Layer 2 of a small transformer language model trained on English Wikipedia (9 layers, counted from 0, width 128).
A neuron's activation on a vector x is squared ReLU(weights . x), where the dot is the dot product.
The model reads these tokens: "card" "," " but" " strict" " law" "s" " " "limit"

The vector x that enters this layer's MLP at each token. A number n stands for (n - 128) times 0.042.
0 "card": 132, 129, 125, 130, 116, 136, 123, 123, 138, 123, 127, 144, 109, 132, 126, 136, 140, 130, 130, 127, 149, 141, 122, 136, 127, 113, 125, 114, 136, 124, 117, 135, 117, 133, 134, 132, 141, 128, 143, 127, 120, 136, 134, 103, 126, 142, 165, 145, 121, 130, 126, 128, 121, 110, 111, 121, 133, 118, 132, 131, 124, 141, 145, 154, 125, 143, 111, 135, 129, 133, 109, 62, 126, 156, 138, 127, 142, 100, 100, 185, 138, 132, 141, 156, 142, 131, 134, 93, 122, 130, 125, 146, 122, 134, 122, 116, 141, 83, 138, 140, 153, 69, 121, 126, 129, 134, 127, 142, 128, 117, 129, 111, 124, 99, 99, 132, 126, 129, 119, 124, 114, 116, 118, 127, 121, 129, 130, 170
1 ",": 131, 133, 120, 133, 113, 120, 132, 123, 131, 123, 140, 132, 120, 116, 139, 128, 128, 126, 129, 138, 158, 136, 145, 100, 124, 106, 126, 125, 137, 119, 129, 126, 118, 135, 138, 130, 118, 133, 118, 128, 135, 130, 133, 98, 137, 156, 158, 133, 125, 120, 133, 134, 136, 133, 130, 140, 138, 134, 123, 124, 128, 132, 115, 145, 139, 140, 123, 128, 138, 121, 126, 18, 118, 145, 127, 118, 141, 105, 129, 133, 125, 141, 130, 132, 114, 124, 123, 90, 127, 121, 137, 143, 128, 114, 145, 115, 131, 101, 135, 111, 130, 105, 121, 130, 128, 127, 140, 134, 127, 101, 129, 157, 136, 107, 146, 119, 133, 131, 123, 131, 119, 125, 127, 126, 130, 113, 141, 143
2 " but": 119, 111, 120, 121, 128, 120, 133, 152, 140, 111, 141, 137, 137, 145, 147, 162, 131, 130, 116, 127, 139, 118, 161, 121, 147, 114, 119, 130, 101, 116, 144, 132, 133, 132, 110, 126, 118, 116, 139, 124, 115, 135, 138, 127, 119, 131, 149, 137, 119, 128, 133, 133, 124, 135, 126, 135, 112, 120, 140, 129, 140, 126, 108, 178, 140, 108, 121, 131, 122, 138, 141, 40, 123, 132, 141, 121, 146, 122, 142, 152, 124, 114, 130, 146, 122, 125, 127, 105, 135, 136, 118, 116, 132, 117, 136, 122, 132, 124, 113, 105, 123, 104, 131, 129, 131, 125, 110, 127, 126, 101, 122, 136, 134, 109, 131, 115, 129, 116, 136, 148, 131, 136, 127, 162, 122, 136, 137, 128
3 " strict": 127, 103, 126, 133, 112, 126, 130, 135, 123, 126, 129, 111, 121, 126, 129, 132, 125, 126, 129, 125, 130, 135, 143, 117, 115, 102, 132, 130, 119, 133, 140, 123, 119, 126, 121, 115, 135, 134, 137, 131, 122, 149, 121, 102, 126, 117, 157, 134, 120, 124, 131, 133, 132, 116, 126, 124, 152, 130, 153, 136, 129, 131, 124, 173, 133, 122, 132, 150, 126, 134, 134, 7, 118, 135, 127, 134, 129, 103, 131, 220, 123, 123, 140, 126, 120, 133, 126, 106, 131, 145, 149, 115, 116, 137, 119, 128, 122, 114, 129, 103, 136, 98, 134, 148, 130, 122, 136, 116, 119, 136, 132, 136, 135, 132, 122, 125, 133, 133, 131, 114, 135, 124, 113, 130, 123, 131, 142, 133
4 " law": 130, 140, 131, 142, 113, 129, 134, 135, 126, 118, 145, 114, 116, 107, 133, 125, 145, 128, 126, 124, 164, 114, 146, 104, 141, 118, 124, 112, 121, 134, 135, 141, 135, 137, 132, 135, 130, 131, 124, 137, 128, 152, 132, 141, 152, 120, 158, 114, 103, 129, 119, 148, 128, 142, 127, 129, 133, 120, 134, 142, 117, 122, 121, 161, 129, 123, 102, 137, 129, 118, 136, 51, 114, 141, 128, 133, 147, 114, 131, 169, 133, 119, 133, 118, 119, 117, 141, 132, 133, 145, 128, 115, 121, 143, 142, 151, 116, 104, 126, 128, 139, 64, 111, 126, 131, 129, 134, 124, 123, 111, 121, 130, 116, 127, 84, 110, 129, 126, 133, 134, 121, 125, 115, 131, 118, 132, 136, 144
5 "s": 141, 116, 124, 129, 130, 131, 130, 139, 123, 133, 134, 126, 123, 126, 126, 135, 135, 134, 122, 117, 143, 123, 136, 123, 119, 123, 132, 102, 127, 122, 126, 136, 143, 123, 126, 133, 124, 137, 141, 137, 113, 158, 131, 153, 146, 133, 168, 117, 106, 130, 134, 125, 128, 118, 110, 133, 147, 121, 115, 142, 122, 135, 131, 142, 130, 112, 111, 113, 135, 97, 119, 29, 130, 124, 128, 134, 143, 112, 138, 155, 112, 123, 122, 126, 106, 120, 141, 115, 107, 117, 139, 111, 135, 116, 111, 138, 115, 118, 127, 112, 122, 90, 128, 131, 127, 123, 133, 130, 121, 125, 138, 122, 120, 132, 128, 117, 120, 135, 131, 133, 117, 127, 134, 132, 117, 119, 139, 163
6 " ": 129, 123, 129, 144, 126, 130, 106, 130, 122, 122, 142, 122, 125, 121, 135, 139, 133, 122, 140, 128, 145, 140, 145, 99, 124, 121, 131, 129, 130, 127, 135, 133, 130, 129, 127, 123, 129, 130, 131, 131, 117, 144, 137, 136, 143, 128, 120, 147, 113, 131, 135, 132, 136, 128, 124, 128, 129, 125, 114, 145, 121, 119, 114, 137, 135, 117, 96, 133, 126, 128, 113, 41, 126, 121, 130, 131, 142, 131, 130, 183, 118, 127, 133, 130, 110, 130, 132, 111, 126, 133, 133, 132, 129, 124, 140, 135, 130, 127, 135, 106, 107, 70, 128, 116, 133, 128, 133, 125, 121, 103, 141, 129, 122, 134, 130, 125, 124, 136, 129, 138, 131, 125, 116, 122, 132, 137, 118, 162
7 "limit": 139, 119, 142, 125, 114, 134, 129, 122, 121, 118, 90, 125, 102, 136, 125, 143, 137, 122, 113, 127, 146, 117, 133, 97, 139, 99, 135, 124, 116, 125, 108, 126, 117, 126, 134, 125, 139, 124, 152, 136, 122, 158, 126, 146, 115, 134, 148, 128, 136, 135, 135, 133, 125, 101, 121, 118, 154, 109, 154, 136, 144, 123, 123, 162, 140, 123, 127, 138, 129, 114, 112, 50, 127, 133, 127, 131, 135, 114, 120, 166, 102, 139, 137, 163, 125, 122, 126, 126, 144, 110, 127, 123, 118, 144, 121, 131, 129, 100, 122, 135, 126, 111, 126, 136, 130, 112, 124, 127, 125, 122, 128, 120, 140, 124, 107, 117, 129, 121, 119, 131, 133, 117, 119, 127, 122, 137, 153, 146

Each question shows the input weights of one neuron of the MLP. A number n stands for (n - 128) times 0.0031.

n47: 118, 133, 130, 141, 133, 127, 145, 156, 139, 134, 162, 133, 120, 120, 120, 143, 124, 92, 149, 137, 114, 107, 144, 151, 162, 173, 124, 173, 128, 93, 120, 161, 69, 98, 125, 130, 132, 103, 132, 140, 159, 118, 163, 83, 166, 166, 143, 128, 124, 110, 97, 145, 67, 133, 169, 129, 114, 133, 136, 102, 92, 118, 131, 134, 162, 164, 147, 133, 144, 154, 124, 167, 143, 138, 133, 98, 125, 116, 175, 126, 137, 85, 156, 119, 129, 158, 144, 109, 119, 77, 118, 143, 90, 132, 144, 100, 139, 112, 140, 164, 168, 151, 130, 132, 108, 132, 165, 156, 135, 136, 145, 173, 152, 117, 165, 114, 104, 113, 117, 151, 110, 99, 99, 120, 141, 194, 131, 132
It fires most on token 1 ","

n93: 166, 164, 150, 156, 143, 99, 104, 138, 124, 122, 127, 192, 133, 110, 127, 101, 114, 129, 110, 88, 132, 142, 129, 120, 81, 108, 143, 119, 119, 119, 145, 108, 176, 112, 123, 108, 159, 179, 170, 63, 127, 95, 123, 144, 126, 152, 141, 112, 116, 130, 124, 128, 116, 80, 117, 87, 126, 99, 104, 146, 131, 120, 153, 126, 133, 132, 111, 91, 113, 135, 115, 134, 144, 105, 140, 126, 143, 161, 108, 99, 154, 133, 88, 131, 149, 176, 100, 148, 112, 169, 97, 107, 148, 127, 118, 135, 134, 102, 127, 120, 171, 119, 155, 168, 93, 162, 140, 143, 115, 159, 124, 123, 102, 138, 137, 98, 124, 157, 138, 139, 97, 153, 128, 145, 111, 109, 121, 113
Its two highest activations, in order, are on tokens 5 "s", 0 "card"

n477: 164, 117, 166, 190, 96, 161, 108, 134, 150, 123, 119, 123, 105, 110, 153, 101, 120, 111, 143, 130, 164, 158, 114, 138, 113, 121, 147, 154, 153, 129, 103, 112, 150, 185, 93, 141, 148, 116, 116, 168, 100, 123, 131, 146, 129, 147, 107, 159, 119, 137, 84, 91, 99, 133, 123, 88, 138, 88, 141, 137, 101, 87, 127, 108, 124, 133, 139, 142, 186, 163, 113, 129, 132, 130, 135, 116, 115, 168, 117, 95, 128, 127, 155, 127, 121, 107, 162, 117, 150, 122, 131, 148, 153, 101, 105, 79, 142, 150, 111, 163, 188, 133, 141, 152, 138, 70, 74, 151, 117, 98, 117, 91, 139, 140, 156, 70, 120, 140, 120, 159, 152, 109, 135, 139, 114, 121, 139, 123
Its two highest activations, in order, are on tokens 7 "limit", 0 "card"

n365: 127, 94, 94, 104, 79, 121, 167, 128, 176, 145, 125, 142, 157, 132, 118, 89, 150, 118, 83, 142, 109, 142, 112, 131, 106, 104, 102, 119, 152, 116, 111, 159, 152, 104, 138, 103, 155, 131, 182, 161, 89, 107, 144, 138, 133, 112, 111, 95, 119, 103, 104, 103, 135, 138, 96, 134, 145, 123, 145, 169, 109, 150, 186, 129, 91, 116, 138, 103, 42, 127, 117, 119, 127, 118, 146, 124, 124, 133, 124, 144, 142, 109, 138, 101, 139, 174, 125, 140, 105, 152, 95, 135, 154, 180, 110, 116, 142, 125, 134, 179, 135, 144, 108, 97, 140, 120, 144, 135, 131, 144, 152, 132, 113, 94, 128, 138, 140, 144, 154, 152, 121, 133, 176, 122, 148, 116, 113, 140
It fires most on token 0 "card"

n299: 114, 142, 166, 153, 89, 95, 158, 121, 152, 148, 100, 122, 126, 121, 111, 139, 135, 77, 80, 110, 150, 122, 133, 146, 162, 135, 122, 121, 155, 112, 130, 103, 144, 103, 108, 136, 144, 98, 154, 99, 76, 139, 93, 146, 140, 157, 122, 150, 147, 153, 138, 173, 120, 146, 128, 130, 136, 153, 159, 135, 155, 110, 147, 125, 128, 124, 128, 142, 166, 158, 151, 147, 86, 41, 160, 120, 101, 167, 171, 95, 166, 118, 121, 80, 165, 91, 107, 118, 126, 175, 165, 135, 153, 121, 111, 135, 116, 198, 96, 153, 170, 116, 110, 153, 117, 118, 148, 76, 135, 122, 69, 146, 138, 56, 141, 122, 98, 130, 148, 155, 91, 125, 164, 152, 121, 118, 128, 147
It fires most on token 2 " but"

n363: 107, 110, 151, 113, 135, 157, 136, 121, 111, 125, 114, 134, 189, 132, 126, 131, 106, 122, 69, 154, 137, 104, 153, 121, 121, 130, 101, 140, 147, 169, 127, 150, 122, 120, 113, 131, 111, 106, 120, 170, 139, 116, 90, 138, 115, 102, 123, 99, 111, 136, 117, 89, 99, 125, 136, 138, 151, 139, 123, 136, 139, 152, 128, 138, 140, 165, 162, 123, 118, 162, 114, 156, 125, 127, 170, 87, 118, 121, 147, 79, 112, 106, 147, 129, 151, 127, 143, 141, 85, 156, 135, 121, 129, 121, 126, 113, 140, 99, 159, 130, 76, 122, 85, 135, 129, 121, 85, 156, 133, 125, 94, 117, 136, 98, 119, 129, 131, 131, 139, 172, 154, 136, 127, 143, 127, 140, 101, 150
On which token does it fire most, and how strongly? 2 " but", at about 0.0083

n217: 103, 147, 158, 148, 115, 114, 123, 122, 143, 81, 133, 86, 118, 126, 144, 149, 130, 79, 112, 111, 96, 114, 121, 114, 122, 118, 165, 141, 109, 146, 156, 184, 103, 166, 78, 137, 154, 114, 130, 128, 130, 120, 68, 159, 75, 112, 122, 121, 104, 126, 159, 114, 128, 138, 135, 107, 87, 122, 152, 127, 112, 183, 152, 140, 104, 111, 101, 108, 154, 93, 156, 138, 118, 165, 88, 102, 174, 127, 141, 126, 171, 90, 90, 98, 128, 152, 98, 129, 106, 120, 158, 147, 85, 147, 115, 96, 134, 101, 95, 151, 142, 132, 63, 187, 154, 130, 139, 148, 96, 140, 126, 139, 126, 97, 115, 159, 153, 126, 160, 119, 139, 93, 117, 89, 122, 82, 108, 109
It fires most on token 4 " law"

n271: 126, 106, 123, 149, 140, 156, 100, 90, 92, 148, 162, 106, 85, 151, 163, 108, 140, 118, 140, 160, 132, 136, 134, 114, 150, 162, 133, 151, 115, 132, 125, 106, 152, 164, 172, 173, 108, 144, 130, 154, 86, 129, 104, 149, 129, 155, 113, 85, 96, 95, 123, 150, 107, 123, 200, 103, 139, 78, 116, 142, 99, 183, 108, 121, 87, 183, 102, 145, 138, 199, 156, 148, 117, 115, 118, 134, 173, 145, 131, 126, 145, 105, 140, 110, 126, 142, 126, 162, 162, 127, 129, 112, 120, 100, 118, 123, 110, 130, 111, 139, 134, 134, 122, 156, 112, 155, 73, 109, 125, 129, 123, 145, 139, 116, 130, 97, 143, 130, 184, 115, 145, 118, 151, 81, 157, 158, 102, 110
On which token does it fire most, and how strongly? 4 " law", at about 0.048

n472: 164, 149, 118, 114, 70, 116, 127, 159, 146, 93, 169, 155, 155, 113, 163, 167, 110, 140, 92, 135, 122, 168, 90, 122, 121, 154, 91, 183, 150, 133, 113, 101, 144, 135, 75, 72, 78, 107, 108, 124, 163, 117, 130, 177, 121, 131, 139, 96, 98, 156, 123, 103, 90, 110, 144, 123, 113, 157, 108, 123, 156, 113, 145, 104, 69, 164, 158, 116, 117, 129, 135, 121, 155, 154, 132, 136, 136, 119, 152, 125, 145, 121, 135, 147, 131, 95, 134, 129, 123, 107, 157, 136, 131, 138, 116, 127, 135, 130, 118, 131, 96, 121, 81, 174, 158, 102, 120, 149, 118, 148, 133, 123, 102, 83, 136, 124, 142, 154, 148, 127, 86, 116, 151, 133, 126, 177, 123, 138
On which token does it fire most, and how strongly? 2 " but", at about 0.04

n72: 151, 123, 121, 157, 138, 108, 123, 95, 145, 71, 132, 123, 138, 125, 87, 126, 124, 163, 136, 107, 119, 140, 129, 121, 119, 107, 149, 129, 105, 154, 128, 109, 128, 98, 167, 118, 132, 151, 153, 123, 159, 150, 136, 109, 140, 139, 125, 130, 184, 149, 95, 141, 124, 135, 139, 123, 120, 146, 126, 143, 152, 118, 184, 143, 119, 153, 114, 107, 145, 131, 172, 110, 127, 133, 118, 127, 116, 116, 154, 82, 158, 132, 189, 104, 152, 147, 118, 118, 119, 127, 95, 132, 150, 129, 137, 168, 166, 116, 86, 127, 161, 177, 158, 100, 82, 182, 126, 181, 124, 155, 151, 147, 128, 117, 127, 134, 132, 123, 137, 146, 99, 132, 114, 109, 121, 135, 109, 83
It fires most on token 1 ","

n412: 138, 138, 105, 106, 145, 112, 127, 137, 122, 133, 93, 91, 149, 142, 172, 180, 179, 131, 77, 106, 127, 122, 102, 120, 131, 129, 106, 108, 108, 141, 87, 127, 170, 122, 98, 116, 104, 160, 124, 146, 86, 108, 129, 116, 81, 144, 136, 108, 140, 131, 135, 104, 116, 139, 113, 101, 119, 118, 96, 142, 135, 151, 168, 118, 114, 158, 96, 78, 160, 113, 131, 134, 135, 129, 169, 152, 142, 115, 160, 118, 143, 149, 143, 107, 133, 142, 138, 130, 112, 163, 191, 109, 132, 129, 110, 95, 124, 124, 153, 110, 84, 134, 83, 175, 115, 189, 113, 148, 99, 146, 114, 94, 139, 91, 146, 130, 136, 174, 127, 109, 124, 86, 171, 142, 127, 136, 112, 125
It fires most on token 5 "s"

n123: 106, 170, 126, 138, 127, 164, 110, 121, 161, 115, 167, 122, 140, 129, 180, 114, 111, 127, 121, 173, 102, 110, 141, 130, 115, 121, 143, 169, 107, 101, 142, 111, 138, 155, 94, 123, 109, 141, 112, 81, 120, 110, 91, 145, 72, 117, 128, 64, 138, 118, 105, 70, 137, 99, 136, 150, 62, 138, 124, 86, 132, 130, 119, 110, 136, 124, 169, 108, 139, 136, 84, 141, 124, 116, 127, 78, 118, 124, 138, 119, 168, 100, 130, 155, 128, 188, 102, 123, 138, 150, 143, 136, 157, 148, 145, 144, 143, 120, 124, 181, 150, 141, 168, 116, 136, 143, 108, 142, 104, 124, 100, 133, 102, 80, 146, 141, 96, 102, 139, 118, 153, 158, 102, 165, 99, 147, 159, 115
On which token does it fire most, and how strongly? 2 " but", at about 0.13

n494: 143, 147, 85, 105, 73, 118, 143, 147, 133, 108, 128, 92, 186, 130, 120, 136, 120, 136, 145, 159, 120, 177, 99, 114, 152, 120, 135, 122, 160, 133, 108, 127, 152, 102, 112, 95, 124, 124, 110, 187, 119, 136, 116, 127, 129, 145, 132, 133, 101, 107, 97, 109, 84, 137, 109, 81, 139, 145, 130, 139, 126, 126, 194, 137, 98, 170, 107, 159, 118, 118, 118, 130, 172, 148, 108, 175, 110, 140, 160, 132, 150, 123, 163, 109, 116, 150, 153, 108, 126, 141, 148, 118, 129, 138, 153, 150, 104, 131, 83, 128, 125, 145, 153, 108, 181, 126, 119, 101, 161, 177, 105, 154, 150, 82, 123, 105, 167, 149, 132, 161, 148, 111, 136, 130, 109, 116, 130, 149
On which three tokens does it fire most, strongest first? 3 " strict", 4 " law", 0 "card"

n504: 161, 147, 115, 131, 139, 109, 116, 131, 120, 86, 160, 142, 124, 102, 104, 127, 120, 144, 118, 131, 148, 121, 95, 116, 119, 117, 134, 148, 124, 125, 131, 124, 145, 130, 135, 138, 117, 157, 94, 143, 150, 118, 105, 132, 102, 101, 116, 105, 172, 120, 75, 157, 115, 106, 138, 142, 80, 110, 133, 101, 141, 119, 134, 111, 88, 120, 97, 162, 145, 153, 112, 104, 136, 121, 128, 147, 140, 185, 147, 116, 126, 108, 110, 144, 165, 134, 127, 141, 103, 139, 107, 137, 110, 131, 106, 150, 118, 125, 101, 173, 156, 136, 101, 78, 139, 138, 154, 142, 129, 98, 123, 114, 100, 86, 149, 148, 82, 147, 108, 134, 106, 148, 118, 152, 110, 89, 107, 135
Its two highest activations, in order, are on tokens 4 " law", 0 "card"

n377: 111, 130, 89, 148, 148, 129, 88, 126, 73, 57, 165, 141, 171, 122, 162, 127, 138, 89, 139, 137, 124, 135, 111, 112, 87, 139, 105, 150, 109, 140, 86, 129, 126, 121, 128, 90, 109, 143, 175, 112, 169, 141, 122, 201, 138, 167, 131, 97, 89, 120, 123, 112, 152, 180, 166, 100, 90, 100, 147, 96, 122, 145, 132, 138, 129, 180, 125, 161, 142, 158, 139, 131, 159, 136, 86, 109, 177, 145, 153, 116, 136, 148, 92, 137, 148, 149, 135, 109, 138, 122, 182, 130, 124, 133, 136, 111, 97, 116, 120, 135, 127, 125, 131, 161, 120, 112, 142, 128, 101, 144, 128, 105, 116, 108, 138, 109, 143, 163, 139, 115, 119, 131, 135, 151, 196, 102, 96, 131
On which token does it fire most, and how strongly? 1 ",", at about 0.035

n366: 130, 125, 136, 121, 143, 196, 93, 126, 131, 152, 98, 93, 149, 72, 168, 103, 112, 80, 164, 94, 108, 120, 154, 124, 110, 153, 110, 163, 158, 138, 155, 140, 136, 109, 81, 105, 122, 126, 184, 143, 108, 120, 163, 135, 154, 119, 138, 134, 136, 83, 145, 182, 107, 160, 176, 130, 130, 147, 73, 122, 155, 122, 142, 80, 135, 146, 143, 154, 151, 160, 101, 135, 138, 102, 125, 144, 131, 112, 152, 141, 152, 102, 104, 150, 160, 162, 128, 112, 177, 142, 144, 112, 109, 137, 179, 119, 133, 128, 107, 163, 132, 144, 163, 138, 107, 138, 130, 99, 128, 100, 187, 132, 132, 79, 138, 121, 126, 100, 97, 92, 100, 177, 119, 132, 105, 145, 92, 116
It fires most on token 6 " "